Layer 3 of a small transformer language model trained on English Wikipedia (10 layers, counted from 0, width 64).
In attention head 1, each number of a token's query is one row of weights dot the token's vector x plus its bias. The head spreads its attention over the tokens so far by the softmax of query dot key.

Query weights of the head. A number n stands for n times 0.0096.
q0 (bias -0.149): -19 -16 -22 -32 20 36 17 -10 37 32 3 -14 -75 -17 -14 0 -25 38 -38 3 -10 29 28 -5 -42 -18 15 -7 49 36 -2 -14 -13 17 -2 -3 -20 2 -18 11 22 -32 6 0 12 -3 -6 -4 2 -7 -5 43 -19 -20 -21 3 20 15 7 -24 -20 8 4 -27
q1 (bias 0.253): 11 29 13 27 -20 -11 -63 31 0 17 -40 -56 28 -13 -10 -30 2 -51 61 -21 -9 15 7 2 77 24 -39 27 -79 -16 5 -64 -4 -6 -2 9 -36 9 -8 -24 -15 31 11 16 -6 4 -4 28 21 -33 49 -7 5 -12 -2 7 -40 -8 9 33 56 -17 29 27
q2 (bias -0.367): -10 -65 15 -17 63 -44 39 -25 45 -12 53 28 -45 -37 29 0 13 37 -48 55 45 -42 -5 -14 -76 -3 36 2 57 -17 -15 6 9 39 35 -7 20 -9 34 34 18 -30 -32 36 31 7 19 -45 -43 26 -43 25 -12 12 -22 32 30 -24 -46 -49 -73 21 -65 -36
q3 (bias 0.064): -11 -49 -16 -6 46 53 7 12 36 -6 2 3 -8 16 -20 18 -8 -12 -21 1 30 18 36 20 2 34 29 23 14 56 -14 -13 -10 13 -11 4 -34 -8 -17 29 -29 -37 -1 20 -2 -25 1 -49 -4 12 -33 -11 -11 8 -24 -8 19 8 26 -8 -28 -2 -20 -4
q4 (bias 0.056): -15 15 -2 5 -20 -17 -31 -6 -12 2 -33 -13 25 -1 -8 -3 -27 -20 25 7 -3 0 3 -4 26 10 -17 5 -24 36 -1 -10 -4 16 0 12 -6 -8 -8 19 -6 17 17 11 -2 -8 -25 -4 7 20 23 -2 -8 4 22 10 -24 -3 -11 11 16 7 13 19
q5 (bias -0.078): -5 8 30 14 10 9 2 3 -4 -9 7 -7 10 -18 10 4 13 -10 -27 -9 -10 -26 -6 -8 -10 -16 -2 -5 -8 -5 -15 26 13 -48 26 -3 0 18 19 4 2 34 -2 0 -26 -12 8 21 23 14 -2 -6 -4 -11 9 7 4 7 -5 5 -4 -1 -13 4
q6 (bias -0.023): 0 -19 9 10 4 12 10 -3 2 1 24 3 -22 -3 9 -1 21 13 -7 -5 10 -28 15 -25 -5 -5 16 -5 5 -4 12 18 12 -3 12 -15 20 -20 14 9 6 -14 -12 1 -8 1 -18 0 25 10 18 3 -7 -6 -5 -14 2 -18 12 -12 -12 -1 -9 -2
q7 (bias 0.052): -28 1 20 23 -20 -31 -4 -9 -31 -38 1 39 -14 1 -7 40 -38 -17 -17 15 5 11 -47 -31 24 21 -11 14 -1 18 2 2 -32 -10 -3 15 47 34 -4 3 -7 -14 -18 24 36 34 -29 27 -14 -6 20 18 -3 -10 -29 -9 5 -12 -24 35 3 29 -1 -20
q8 (bias 0.070): 53 -37 1 51 -40 9 -25 -11 3 15 -29 11 -26 9 -2 -19 2 21 1 11 -2 -40 30 23 33 21 6 -32 26 1 -3 0 -28 17 18 -4 14 -22 -30 3 3 9 11 48 23 -39 -10 -15 -44 -9 -39 -20 -21 3 19 -9 14 -15 -11 13 12 76 -24 -5
q9 (bias 0.121): 9 -11 -7 -24 -52 21 21 43 29 26 5 -22 5 68 12 -15 -22 17 40 2 -1 -2 14 6 -6 30 2 -26 -32 -28 4 -11 -67 30 3 -30 9 -4 -3 -20 -8 -6 -7 17 6 -16 41 17 24 -31 37 26 -13 10 40 -46 16 26 -24 -4 17 -28 -60 -8
q10 (bias -0.139): -4 32 14 30 -91 12 18 -29 12 -3 -12 15 13 -17 11 -12 39 23 -49 -25 16 15 10 -27 65 -4 -1 -11 -52 -29 -21 -14 9 13 8 6 -32 -8 -52 -11 -10 75 18 -18 -19 -13 31 -8 54 -9 -11 -27 -22 7 30 31 -48 -7 15 18 53 -20 1 -35
q11 (bias 0.044): -24 -57 -54 3 -13 -23 -35 3 1 -35 -6 -32 2 29 0 10 5 0 18 1 0 10 -21 23 -2 25 -7 -15 41 15 -6 6 3 13 43 24 -24 27 -25 3 -47 -14 20 -24 -44 3 57 -15 -7 20 13 10 19 53 -14 28 51 6 -7 13 -19 13 -49 6
q12 (bias -0.122): 6 25 18 19 13 -40 14 -6 -54 -6 -2 21 -3 1 6 0 27 -34 -3 17 -34 -35 40 11 -11 1 -25 42 6 -20 12 -8 2 -17 71 -29 -1 11 -7 -5 -1 10 -6 2 -2 -5 -4 -14 22 27 -17 -18 -9 0 -19 -28 22 -34 10 -53 41 55 -47 33
q13 (bias 0.002): 11 16 -31 -1 26 20 8 -26 -10 -19 -1 2 -43 12 23 -39 1 17 27 19 -27 -2 -15 -5 -16 31 -4 -32 -17 -1 6 -29 42 54 -5 14 27 -5 38 -7 49 25 -92 14 10 19 51 -22 18 -3 5 12 -14 36 -21 30 23 -76 6 -2 -25 -21 -8 -46
q14 (bias 0.070): 44 -1 -41 7 7 -13 18 33 -7 7 -15 -16 -23 -53 26 -15 31 -9 42 -32 -23 14 50 -11 27 34 -3 25 16 -3 10 -5 -3 22 -24 2 -14 -5 40 12 9 -7 39 6 -33 -30 50 -2 16 9 37 -13 -75 5 3 -39 -11 -14 -7 -18 -45 -36 -2 24
q15 (bias 0.090): -50 -5 25 -10 -52 32 -40 29 -13 5 -14 12 12 2 -12 -5 26 49 -47 -57 -4 24 -6 2 -29 12 -1 -61 29 5 -21 37 5 11 14 -5 35 -13 -22 25 -38 11 22 -50 29 36 11 30 -36 -8 -7 4 19 6 -31 -19 20 13 13 10 3 -18 87 -36
q16 (bias -0.019): 83 -18 -20 -5 -25 18 18 42 -65 7 8 -21 9 -1 -23 1 0 -22 38 8 3 -32 -7 7 17 -52 7 36 -68 9 -14 -5 -2 -16 -17 -5 9 -11 41 5 12 -38 -4 31 -21 -45 -3 -3 18 2 -1 -16 -19 -6 56 -40 -34 3 44 39 9 0 4 55
q17 (bias -0.090): 17 -43 51 -24 6 -19 6 -39 -16 4 -11 -19 -15 -24 16 0 -45 -30 38 2 -20 25 4 -18 -19 -18 19 22 -32 26 -26 -41 37 58 -11 33 -25 12 29 15 12 4 11 59 45 9 15 -36 -42 -21 -6 16 21 -27 31 -24 -32 -21 17 -9 -3 39 28 8
q18 (bias -0.020): -3 12 32 26 26 -15 -23 -33 9 9 7 -10 -34 7 22 -4 44 -9 -8 -21 34 12 67 -22 12 -28 49 -28 -29 -1 17 16 -10 11 -15 11 14 6 -8 21 23 10 24 12 7 -41 -33 -13 -33 10 -13 -3 -15 -7 11 18 -52 -35 12 -6 40 11 -47 -29
q19 (bias -0.050): -3 -36 -25 8 -78 78 -58 -29 -58 31 -20 18 -2 18 -18 2 44 34 5 -16 -21 -31 -7 14 28 11 28 33 -14 3 15 -16 -14 36 12 9 -47 -14 15 -34 -31 1 37 -15 -1 -8 -14 10 26 7 -10 -5 -30 12 -37 -4 36 11 -10 20 3 16 36 10
q20 (bias -0.037): 8 39 -22 16 9 4 27 -32 -7 48 -5 -16 -42 10 34 -17 18 -6 -23 -17 -11 -6 58 -7 59 -9 -8 43 -33 18 -12 -7 -31 -7 -29 -18 -3 -95 -7 -14 47 17 -9 30 -17 -25 5 -42 0 18 40 0 -45 29 25 13 3 16 1 -2 2 3 -37 68
q21 (bias -0.017): 13 4 29 20 22 1 -12 -14 -10 -26 -2 -24 24 -20 3 -8 45 -48 24 8 48 6 -15 70 39 24 4 35 -37 -3 -2 -24 -15 -29 -20 -6 -41 3 10 -25 56 11 -12 7 18 -34 -29 10 22 -32 -28 47 3 -19 12 16 -9 -40 -20 -19 12 12 -4 -3
q22 (bias 0.026): -20 -40 -16 8 -44 23 14 21 -16 -39 16 50 -11 25 18 -11 -22 -2 18 -2 -21 2 -11 -14 16 14 8 -36 -1 13 -43 18 -1 -9 -27 -8 10 -3 -15 27 -49 54 -14 -8 2 14 -30 -19 28 9 4 50 -13 -1 32 24 63 25 -11 -51 0 -21 13 40
q23 (bias 0.188): -44 -28 45 7 10 -3 -26 -5 10 -4 11 29 7 22 70 9 -24 28 40 -6 12 -30 -11 -40 -40 30 -43 24 -30 4 -42 -12 -21 31 -12 -28 25 31 12 12 4 -92 -23 -17 22 -13 -21 -1 1 -6 -6 27 32 4 23 -68 13 6 29 -45 -13 32 38 26
q24 (bias 0.023): 60 -69 9 15 5 -21 -12 29 -14 -82 -3 4 9 -6 32 -10 19 -16 -44 -17 5 -3 24 6 -18 2 -12 28 -18 5 25 15 5 -4 59 17 72 7 -36 -22 -44 -30 17 23 37 26 -19 -48 12 -44 -29 16 11 -25 -13 -21 -20 48 22 -7 38 -1 -15 20
q25 (bias 0.018): 0 -12 -2 -1 28 -26 14 12 11 13 17 13 -54 -13 23 -12 -36 -9 1 -36 -37 -46 10 4 37 18 19 -30 -5 14 -7 -11 4 29 -17 7 31 -14 15 -6 21 -28 29 42 -9 6 -19 -19 10 -1 13 6 -11 -14 -17 -10 29 18 -43 -33 -4 9 4 55
q26 (bias 0.082): 15 12 -55 -12 14 12 -50 -32 -13 49 -17 -3 58 -4 9 56 -34 -16 29 -16 7 -10 -55 -14 42 -1 31 3 39 30 -31 -15 -22 6 -2 -18 43 11 -10 27 8 -32 -41 -17 36 -2 -9 -7 13 -1 23 -31 19 11 -4 0 -1 -15 9 15 -63 -25 40 49
q27 (bias 0.032): 1 5 3 -29 27 8 -28 6 0 -2 -10 15 8 15 19 -3 2 0 34 3 36 22 -6 10 76 17 -5 30 9 -17 -8 -23 -78 -16 -20 -24 -39 -25 -24 21 17 56 -15 0 26 -63 -31 1 29 -34 32 -23 -50 -46 -2 20 26 21 -9 -23 7 1 7 -12
q28 (bias 0.001): -35 11 18 -4 -21 30 -21 13 10 -26 4 7 -35 6 -8 -27 -26 2 -53 -6 -15 4 9 24 -20 25 20 -15 50 27 40 46 0 -6 -8 -23 26 32 -35 6 38 -20 27 22 19 -7 -21 28 -13 -37 -7 -11 -19 -1 -3 22 21 -12 -68 -22 -4 43 15 15
q29 (bias 0.101): 12 1 42 23 11 29 14 -6 15 -25 6 19 9 -50 6 14 11 14 12 -1 3 -28 -8 -6 -39 -27 62 -10 8 16 -38 14 -3 12 36 0 4 -4 1 30 47 0 -48 -30 -38 1 -25 -1 -11 14 26 -13 -37 6 8 -11 -14 32 -13 -9 -7 -3 28 7
q30 (bias -0.055): -8 -27 32 -4 -15 -9 -33 -4 -40 9 -16 27 -31 -14 19 -4 0 -31 -1 -1 -50 -16 41 3 44 -2 28 21 2 -5 -1 9 16 -3 61 26 9 10 -6 34 -10 20 18 -12 -8 -2 -20 -5 7 -3 -27 13 -14 -4 17 8 1 -24 -25 59 11 -20 -74 4
q31 (bias 0.079): -25 -19 -5 10 20 39 -33 13 37 29 11 7 -14 2 19 -24 8 19 -28 17 6 -5 -1 9 -64 -6 -17 42 -6 15 -45 32 9 -16 3 -24 -21 13 -2 -68 8 -5 -17 38 42 21 29 43 36 24 27 -33 -36 -21 -11 4 -3 29 3 -68 -36 -1 8 -2

Each question shows a short text with each token's key, already scaled and adjusted for position as the last token sees it. A number n stands for n times 0.026.

Then comes the last token's vector x. A number n stands for n times 0.03.

0 " the": -1 5 -17 4 -3 -7 43 -5 10 4 -8 3 -10 -3 -3 3 2 -5 5 -5 1 6 -1 6 11 -3 -1 5 1 4 2 14
1 " ne": 10 5 -17 -8 -8 -32 87 -14 5 2 8 5 13 -10 -2 9 -9 6 6 2 -4 -12 6 -5 9 -18 -3 -3 8 5 -2 3
2 "xt": 10 14 -5 3 -1 -18 51 -8 -1 2 4 -1 -3 -9 -1 19 -3 -4 -2 15 -2 -5 8 6 11 -13 8 0 0 6 14 -6
3 " ": 4 31 -6 10 25 -28 78 -12 -3 -3 0 1 -2 -5 5 1 8 6 -1 10 9 -2 3 3 6 -7 5 0 1 -3 8 8
4 "2": -24 34 0 -2 23 -24 77 -10 2 -6 7 1 -4 -9 -6 6 1 1 3 -3 5 -3 -5 -1 11 -13 -7 -6 10 -2 4 10
5 "0": -25 30 0 -5 -24 -14 64 -3 19 0 -8 11 -6 -6 0 6 2 2 2 5 -6 -11 -3 -2 7 -11 -6 -9 3 -4 1 7
6 " years": -8 24 2 0 -10 2 41 -5 8 -4 -4 1 -9 -7 -6 14 -6 1 -4 15 -5 0 1 3 9 -8 3 1 -8 -8 2 6
x: -4 -15 27 58 26 31 -2 30 32 -26 -17 -54 3 58 52 26 -9 -21 31 -26 24 7 39 23 -18 -26 -39 -29 1 -4 -34 6 16 -9 -24 -11 -6 5 -25 -39 26 7 -15 -38 -16 -14 13 11 -23 -12 50 -39 -16 5 -33 -22 35 -12 23 15 21 1 -5 4
Which token does the last token look at most? 0 " the"

0 "les": 6 0 -13 0 3 -8 26 -4 12 3 -4 -3 -9 1 2 7 -5 -7 7 1 1 -2 -8 -3 5 0 2 4 6 -2 -4 8
1 " in": 1 0 -22 3 -8 -15 52 0 11 -1 -7 5 -8 -4 1 -1 -1 -2 9 -4 0 -3 -2 -4 6 -11 -2 10 -1 1 0 11
2 " the": 2 6 -19 5 0 -7 43 -5 11 4 -7 2 -11 -2 -3 3 1 -5 5 -4 -1 7 -1 6 10 -4 -1 6 1 6 1 14
3 " D": 3 23 -12 -2 7 -20 56 -7 0 0 0 1 -2 -5 -5 2 7 0 6 0 0 -5 5 3 1 -6 5 3 9 5 -3 5
4 "ere": 3 21 -6 -2 12 -17 66 -10 7 1 5 -1 -11 -8 -1 12 -3 0 -7 8 -1 8 0 -1 10 -8 4 5 4 -6 9 3
5 "k": -3 8 -7 4 1 -1 17 2 -1 2 12 -4 -1 -3 -6 -1 1 -1 6 7 1 -2 -2 0 5 -2 -10 9 5 2 -11 6
6 " J": -9 21 -15 -4 -9 -15 51 -2 5 2 2 2 1 -18 0 -9 3 -9 -4 -5 4 -3 -1 6 4 -6 -3 3 5 5 -1 3
x: -27 3 -13 9 50 39 37 -4 -30 -19 -37 -48 -2 22 43 17 2 -17 14 20 1 -44 40 23 14 -17 11 -49 -9 48 -21 17 -23 -3 -9 26 -16 31 -19 -34 37 5 -53 -14 12 9 -11 7 8 -10 2 -14 -12 -6 -4 -27 23 11 0 20 29 -37 7 1
Which token does the last token look at most? 2 " the"

0 " King": -4 7 -9 2 -7 -17 41 -1 0 -5 -1 0 -13 -4 -5 3 -1 -1 -1 4 -2 2 6 5 11 -7 0 11 6 5 -5 10
1 " of": -1 -7 -21 5 2 -1 38 -5 11 -2 -10 0 -8 5 -2 -3 2 -10 6 -2 -6 0 -3 4 10 -3 -6 13 1 -1 -6 10
2 " N": 1 17 -14 -1 1 -20 46 -6 -2 -2 -4 -5 -5 -4 -4 -2 1 -2 1 -5 3 3 3 -2 2 -2 3 1 6 1 -3 5
3 "ap": 16 24 0 0 3 -14 54 -7 3 0 14 -5 4 -13 1 -8 -8 -3 12 12 -5 6 8 -3 4 -1 10 -1 5 12 -2 -13
4 "les": -4 6 -12 2 -1 -11 34 -3 13 -3 -4 -5 -6 -2 -3 7 -2 -5 8 4 8 -2 -2 -1 11 -1 -3 3 6 -3 -4 6
5 " in": -7 8 -23 4 6 -13 51 -1 9 -1 -6 4 -7 -4 1 -1 0 -3 8 -4 -1 -2 -1 -3 6 -11 0 10 -1 1 -1 12
6 " the": -1 9 -21 4 -1 -4 43 -6 11 3 -6 2 -11 -1 -2 3 2 -5 6 -4 -1 7 -1 6 9 -4 0 6 2 6 0 15
x: 10 -35 10 11 8 23 6 23 -1 -10 -15 -23 25 5 67 36 -2 -14 20 -23 2 -21 20 8 37 -8 -19 -49 18 40 -50 8 1 -3 -25 26 -5 27 -20 -20 17 -11 -27 -24 25 23 -8 32 -23 -10 17 -20 -17 1 -21 -55 21 15 -10 19 15 -8 13 -41
Which token does the last token look at most? 6 " the"

0 "9": 12 18 3 -4 -28 -23 51 -6 4 -1 -2 0 -8 -1 -1 2 3 -2 1 4 -3 -4 -7 -5 8 -10 -1 -3 4 -8 -5 7
1 "7": 26 18 1 0 -5 -19 47 -7 2 -4 1 -1 -10 2 2 5 4 0 2 4 0 -4 -8 -4 7 -12 -1 1 6 -5 -6 7
2 "8": 19 22 3 -2 21 -17 45 -6 4 -1 0 3 -8 -2 1 4 3 -2 2 3 -2 -2 -5 -4 8 -13 -3 -3 3 -5 -1 6
3 " with": 1 0 -21 7 -1 -2 38 1 5 3 -9 -1 -6 1 -1 0 -2 -8 8 1 1 -1 0 1 9 -5 -4 9 4 2 -1 12
4 " a": 1 13 -23 7 3 -10 57 -10 4 5 -2 7 -5 -6 -2 2 -4 -10 9 -5 5 -6 -1 1 8 -5 2 3 11 3 0 12
5 " small": -5 17 -18 1 5 -16 61 -1 11 3 7 9 -11 -8 1 -3 -8 -6 3 7 2 -3 -2 8 9 -5 -3 1 7 13 4 6
6 " role": -7 14 -9 11 -4 -8 39 6 9 -3 1 -1 -2 -9 -3 5 -2 -3 -3 5 -1 -1 2 13 8 -5 -1 -3 4 6 3 14
x: 7 -7 9 8 35 47 8 33 14 -36 -41 -14 7 28 69 15 -14 -2 26 -20 -10 -26 27 28 -6 -21 -33 -27 -11 6 -28 12 -1 17 -29 20 1 29 -34 -33 27 -8 -9 -49 0 5 -5 37 -20 -27 38 -34 -3 21 -34 -25 18 4 -8 35 26 -34 -13 11
Which token does the last token look at most, and with what share of its attention? 4 " a", with about 50%

0 " of": 2 -6 -21 5 3 -2 38 -3 11 -2 -9 1 -6 5 0 -2 0 -10 8 -2 -5 0 -5 4 10 -2 -7 9 0 2 -3 9
1 " the": 0 4 -19 5 0 -4 38 -4 10 2 -7 2 -11 -1 -2 1 1 -6 5 -6 -1 7 -2 7 11 -2 -2 6 2 5 1 16
2 " le": 7 12 -13 2 -1 -20 55 -8 12 -4 11 5 1 -3 -5 -1 -13 -3 -2 3 2 3 7 -1 1 -5 -2 -2 11 2 -4 11
3 "ague": 5 6 -11 -2 -1 -6 32 -5 5 -4 -11 -4 -15 -6 1 4 -1 -2 6 1 1 0 2 10 10 3 -1 5 6 3 4 2
4 ",": -11 25 2 3 1 16 39 -7 2 5 -8 3 -6 -4 0 3 0 3 1 -5 4 1 -12 2 10 -1 -6 2 5 -5 -1 14
5 " d": -4 20 -17 -1 -1 -17 61 -11 3 -1 7 10 5 -5 -7 1 6 5 4 3 4 -6 -2 6 8 -13 2 9 9 6 -1 2
6 "omin": -11 24 -15 -10 -5 -21 77 -9 5 -14 -8 8 -10 -4 -9 -10 5 -11 -4 7 10 -5 0 3 6 -3 6 -9 9 -4 7 6
x: 12 -16 -3 -32 41 34 -5 -2 24 -33 -38 -16 1 7 17 8 -10 2 6 16 7 -1 29 35 13 -18 -13 -38 -22 24 -12 12 22 12 -23 59 4 25 -50 -5 17 -20 -10 2 10 -7 -54 71 5 -15 11 -25 -40 -36 22 -41 -19 38 -6 46 40 -15 -20 -39
Which token does the last token look at most, and with what share of its attention? 1 " the", with about 50%

0 "ull": -6 8 -4 -2 -3 -14 30 -3 2 -6 -4 -5 -2 -8 3 -7 5 -8 3 9 2 -5 -4 1 5 -5 -3 0 -1 -1 -4 10
1 " as": -2 9 -16 1 -5 -10 45 -8 0 -2 -15 6 -4 -7 -6 4 -4 -4 10 3 12 -6 -3 -4 13 -7 2 3 3 -1 -10 14
2 " Al": 8 19 -8 -8 -1 -23 46 -7 0 -1 -4 -6 1 -13 -2 -5 -8 0 4 -1 2 5 -1 -7 2 -5 5 7 -2 8 -2 8
3 "on": 5 9 -11 -10 2 -22 36 -5 5 -4 6 -2 -4 -3 -6 -5 3 4 1 1 -5 6 9 -11 10 -2 -1 4 -7 -3 0 6
4 "so": 0 15 -5 -3 2 -10 34 -9 11 -6 2 -7 -3 -12 -3 1 2 3 5 4 2 1 4 4 1 1 -3 -5 -1 -6 -8 0
5 ",": -6 21 0 2 -6 18 39 -7 3 4 -9 2 -5 -4 1 2 -1 4 3 -4 6 -1 -9 2 10 -2 -6 1 4 -3 -3 17
6 " King": -6 19 -12 0 -3 -11 45 0 0 -3 -1 0 -12 -6 -3 4 -1 1 1 6 -1 2 6 6 10 -6 0 10 8 7 -4 10
x: 6 -3 -5 17 27 36 24 34 -1 -16 -3 -26 18 39 73 12 -29 -13 21 9 2 -9 27 6 2 -36 -24 -53 -13 22 -32 9 -6 -11 -26 10 1 41 -4 -29 40 1 -22 -30 29 -19 4 22 -15 5 9 -20 -34 -21 0 -36 11 -24 1 21 31 -32 -12 7
Which token does the last token look at most, and with what share of its attention? 5 ",", with about 30%

0 " dec": -13 13 -11 0 -9 -41 90 -9 3 1 11 -6 1 -7 -5 7 -6 3 -9 18 7 -6 -5 -8 -1 -20 -5 -2 9 7 9 9
1 "ade": 0 13 -3 3 -11 -16 32 -9 8 -3 8 0 -6 -13 -4 0 -2 -2 0 16 0 -2 6 3 -3 -6 -3 -1 -7 5 1 4
2 ".": 7 16 -13 -3 7 -9 60 -6 3 1 -11 2 -4 -2 -4 -1 -4 3 -4 4 10 -8 -4 1 12 -4 -9 -5 -2 4 -6 10
3 " Ar": 8 29 -8 -15 14 -27 69 -4 -3 -4 -2 0 -3 -13 -4 4 -9 -7 -1 1 3 7 -8 0 3 -1 6 4 3 4 4 2
4 "ound": 1 12 -8 2 12 -17 47 -3 7 -5 7 0 -7 -10 2 5 0 -5 3 5 -6 -4 -3 2 9 -7 0 1 0 11 0 3
5 " that": -3 12 -13 10 -5 -1 46 -3 11 1 -9 4 -2 -2 -7 3 -2 -10 0 -2 -2 0 -1 6 9 -4 2 3 6 -2 4 19
6 " time": -5 19 -5 10 -8 -3 43 -2 8 -6 -2 7 -1 -10 -5 9 -6 -8 3 13 2 -8 3 2 7 -3 -6 1 7 1 2 7
x: 26 -10 11 25 18 11 5 29 36 -32 -19 -29 34 40 63 18 -15 1 32 -52 -8 -34 22 29 -24 -13 -32 -24 7 16 -42 12 2 2 -24 16 -33 29 -28 -27 17 -27 -13 -40 0 -1 0 9 0 0 46 -34 3 -5 -17 -35 19 -10 8 48 31 -15 -1 6
Which token does the last token look at most, and with what share of its attention? 5 " that", with about 50%

0 ",": 5 29 3 1 -9 5 45 -5 5 5 -8 4 -6 -4 1 3 -2 3 2 -3 5 -1 -11 3 10 -2 -7 1 4 -3 -2 16
1 " the": 0 3 -19 5 0 -5 42 -4 11 4 -9 2 -11 -2 -2 2 2 -6 5 -6 -1 7 -1 7 11 -4 -2 6 2 6 0 16
2 " t": 7 11 -16 1 -6 -21 62 -4 2 -1 8 10 1 -3 3 -1 -3 -2 -4 3 -5 -1 8 3 5 -17 9 0 2 2 6 4
3 "w": 15 26 0 1 16 -23 75 -13 2 -8 3 0 5 -18 3 -9 -2 4 9 -2 -1 -12 -6 4 16 -8 -5 1 0 2 -4 4
4 "in": -4 16 -7 2 2 -14 41 -9 -1 -2 3 10 -3 -7 -2 -4 5 0 9 14 3 -3 0 -7 5 -12 -1 12 1 1 -5 5
5 " bro": -15 33 -9 -2 2 -17 84 -5 3 -8 11 7 4 -8 -8 6 -9 3 1 22 9 -2 6 10 -2 0 -8 10 22 9 3 6
6 "ther": -4 26 -5 1 -4 -8 45 0 7 -4 0 3 -6 -6 4 1 -6 -3 3 8 -4 -4 5 1 15 -1 -4 -1 1 2 3 7
x: 16 4 16 17 17 38 21 17 12 -34 -5 -41 27 28 62 17 -26 -6 15 -8 -10 -45 24 -9 -8 -40 -48 -32 -4 36 -32 -15 7 -18 -34 30 -20 14 -17 -47 21 -5 -5 -15 21 -27 2 16 -7 6 23 2 -15 -2 -12 -52 20 -4 31 49 31 -28 5 21
Which token does the last token look at most? 1 " the"

0 " The": 1 6 -16 2 -4 -8 47 -2 10 7 -6 0 -8 -2 -1 5 2 -5 6 -7 -1 5 3 6 9 -1 0 6 1 5 1 14
1 " film": -1 8 -13 2 -4 -8 35 4 1 2 -17 10 -10 -4 -2 -1 -4 -7 1 -3 -4 -6 9 11 14 3 -3 -4 4 1 -5 7
2 " g": 4 15 -12 4 3 -21 59 -5 7 -4 10 3 5 3 -6 -3 -8 3 -6 -2 5 -6 -7 10 10 -9 -1 -5 5 7 -1 11
3 "ar": 13 16 -5 3 7 -25 73 4 12 -6 -4 -2 -5 -14 -11 -3 -2 -3 3 -6 1 4 2 5 3 -11 1 3 2 -4 -3 2
4 "n": -4 13 -2 -2 4 -9 40 -4 9 -5 -2 1 5 -6 -7 -10 2 7 -1 -4 2 3 -2 -3 15 -9 -4 8 -7 -8 -3 11
5 "ered": -4 13 -12 7 -5 -5 45 2 4 -2 -8 -2 3 -4 3 4 -2 -5 4 7 8 -5 -1 4 9 -9 -6 2 12 0 2 18
6 " three": -2 18 -16 7 -7 -8 48 2 5 2 -3 -3 -7 0 0 6 1 6 9 -4 -2 -2 2 8 7 -6 -1 -3 7 -4 1 16
x: 23 -11 0 1 16 33 -4 39 20 0 -38 -19 23 19 61 25 -23 -1 12 0 -1 -30 15 27 3 -16 -41 -46 -2 24 -44 28 -3 -2 -29 14 -14 32 -17 -34 26 -22 -20 -43 11 29 -9 25 -12 -16 27 -2 -20 1 -35 -39 48 -3 -6 37 10 -21 12 -6
Which token does the last token look at most? 1 " film"

0 "ootball": -1 1 -14 3 1 -6 41 -8 2 2 -1 1 -12 1 -1 9 6 -9 -3 4 -9 -3 -9 8 9 0 0 10 10 8 1 2
1 " (": 8 19 -8 2 -13 -15 64 -3 -2 0 -5 3 -4 2 -8 1 -5 -5 6 4 11 -9 1 3 7 4 2 5 5 8 -4 14
2 "U": 16 21 -9 -8 -8 -31 72 -4 6 4 2 -3 -12 -6 0 6 -2 -6 -1 5 -5 2 8 -3 -1 -6 -2 3 -2 15 0 8
3 "A": 7 9 -11 -7 7 -16 49 -4 1 7 1 2 -2 -3 -2 7 4 -3 3 -9 4 -7 2 1 9 -2 -2 7 5 19 -6 -3
4 "F": -7 12 -9 -5 8 -11 48 -9 -4 3 -4 -4 -8 0 -4 7 2 -4 -4 1 -7 -14 0 -3 6 -5 -5 7 9 10 -11 0
5 ")": -5 10 -7 8 -2 5 35 -3 6 7 -3 4 -10 -8 -2 5 4 0 1 -9 -2 -5 -9 6 5 -5 7 2 -2 1 -5 4
6 " dep": -3 31 -8 -6 -17 -17 73 -12 7 2 3 -3 0 -8 -4 12 -2 8 -3 4 -1 -11 4 11 -1 -19 4 2 5 -2 1 10
x: 2 -1 39 24 27 45 -3 -5 -23 6 -24 -16 4 37 72 16 17 0 -6 15 12 -8 21 23 -9 -35 -47 -56 -11 33 -13 23 -12 13 -55 28 -24 36 -14 -39 15 -9 -18 -22 -1 -5 6 17 -17 -46 36 -17 -29 -10 1 -19 26 -2 -15 21 31 9 -39 -24
Which token does the last token look at most? 0 "ootball"

0 " (": -7 18 -12 4 -14 -22 77 -3 0 -2 -2 3 -8 3 -15 5 -12 1 8 -1 8 -6 -1 3 5 2 2 2 2 9 -3 11
1 "the": 4 8 -14 -3 -14 -22 66 0 9 -4 6 5 -9 -4 -6 0 -9 0 11 -2 -2 11 2 10 8 -6 -5 -4 -5 13 -5 3
2 " S": 8 13 -16 -5 -2 -22 52 -9 7 -4 3 -4 -5 -3 -3 2 -3 -6 -2 -6 1 7 6 -5 5 -2 4 2 4 5 -4 2
3 "ov": 16 18 -4 -24 5 -24 60 -3 5 -5 5 -3 -8 -13 1 -5 9 8 5 4 -5 -8 8 0 -1 -11 4 -4 2 -14 11 -4
4 "iet": 2 8 -4 7 5 1 26 5 9 -5 8 -6 -13 5 1 -5 9 -4 3 5 -1 2 -1 8 11 1 -4 -1 5 5 3 3
5 " Tr": -7 22 -14 -7 7 -13 49 -11 -2 -8 -4 -7 -10 -9 2 1 -2 3 -8 1 3 -5 -2 -1 -2 -4 4 7 7 -4 0 0
6 "ade": -8 18 -6 -7 -5 -5 38 -8 6 1 11 -1 -6 -5 -1 4 0 -4 4 9 -6 6 3 1 -5 -4 1 0 -5 2 2 -4
x: 5 13 16 29 53 13 13 21 -3 -54 -26 -48 -9 32 60 4 -7 -16 46 -27 1 -12 8 30 29 -17 -18 -31 12 19 -31 15 7 1 -29 15 -3 26 -8 -13 26 10 -14 -32 1 -22 -22 21 -6 1 7 -11 -19 -15 -3 -50 58 -34 -25 8 22 -18 -1 9
Which token does the last token look at most? 2 " S"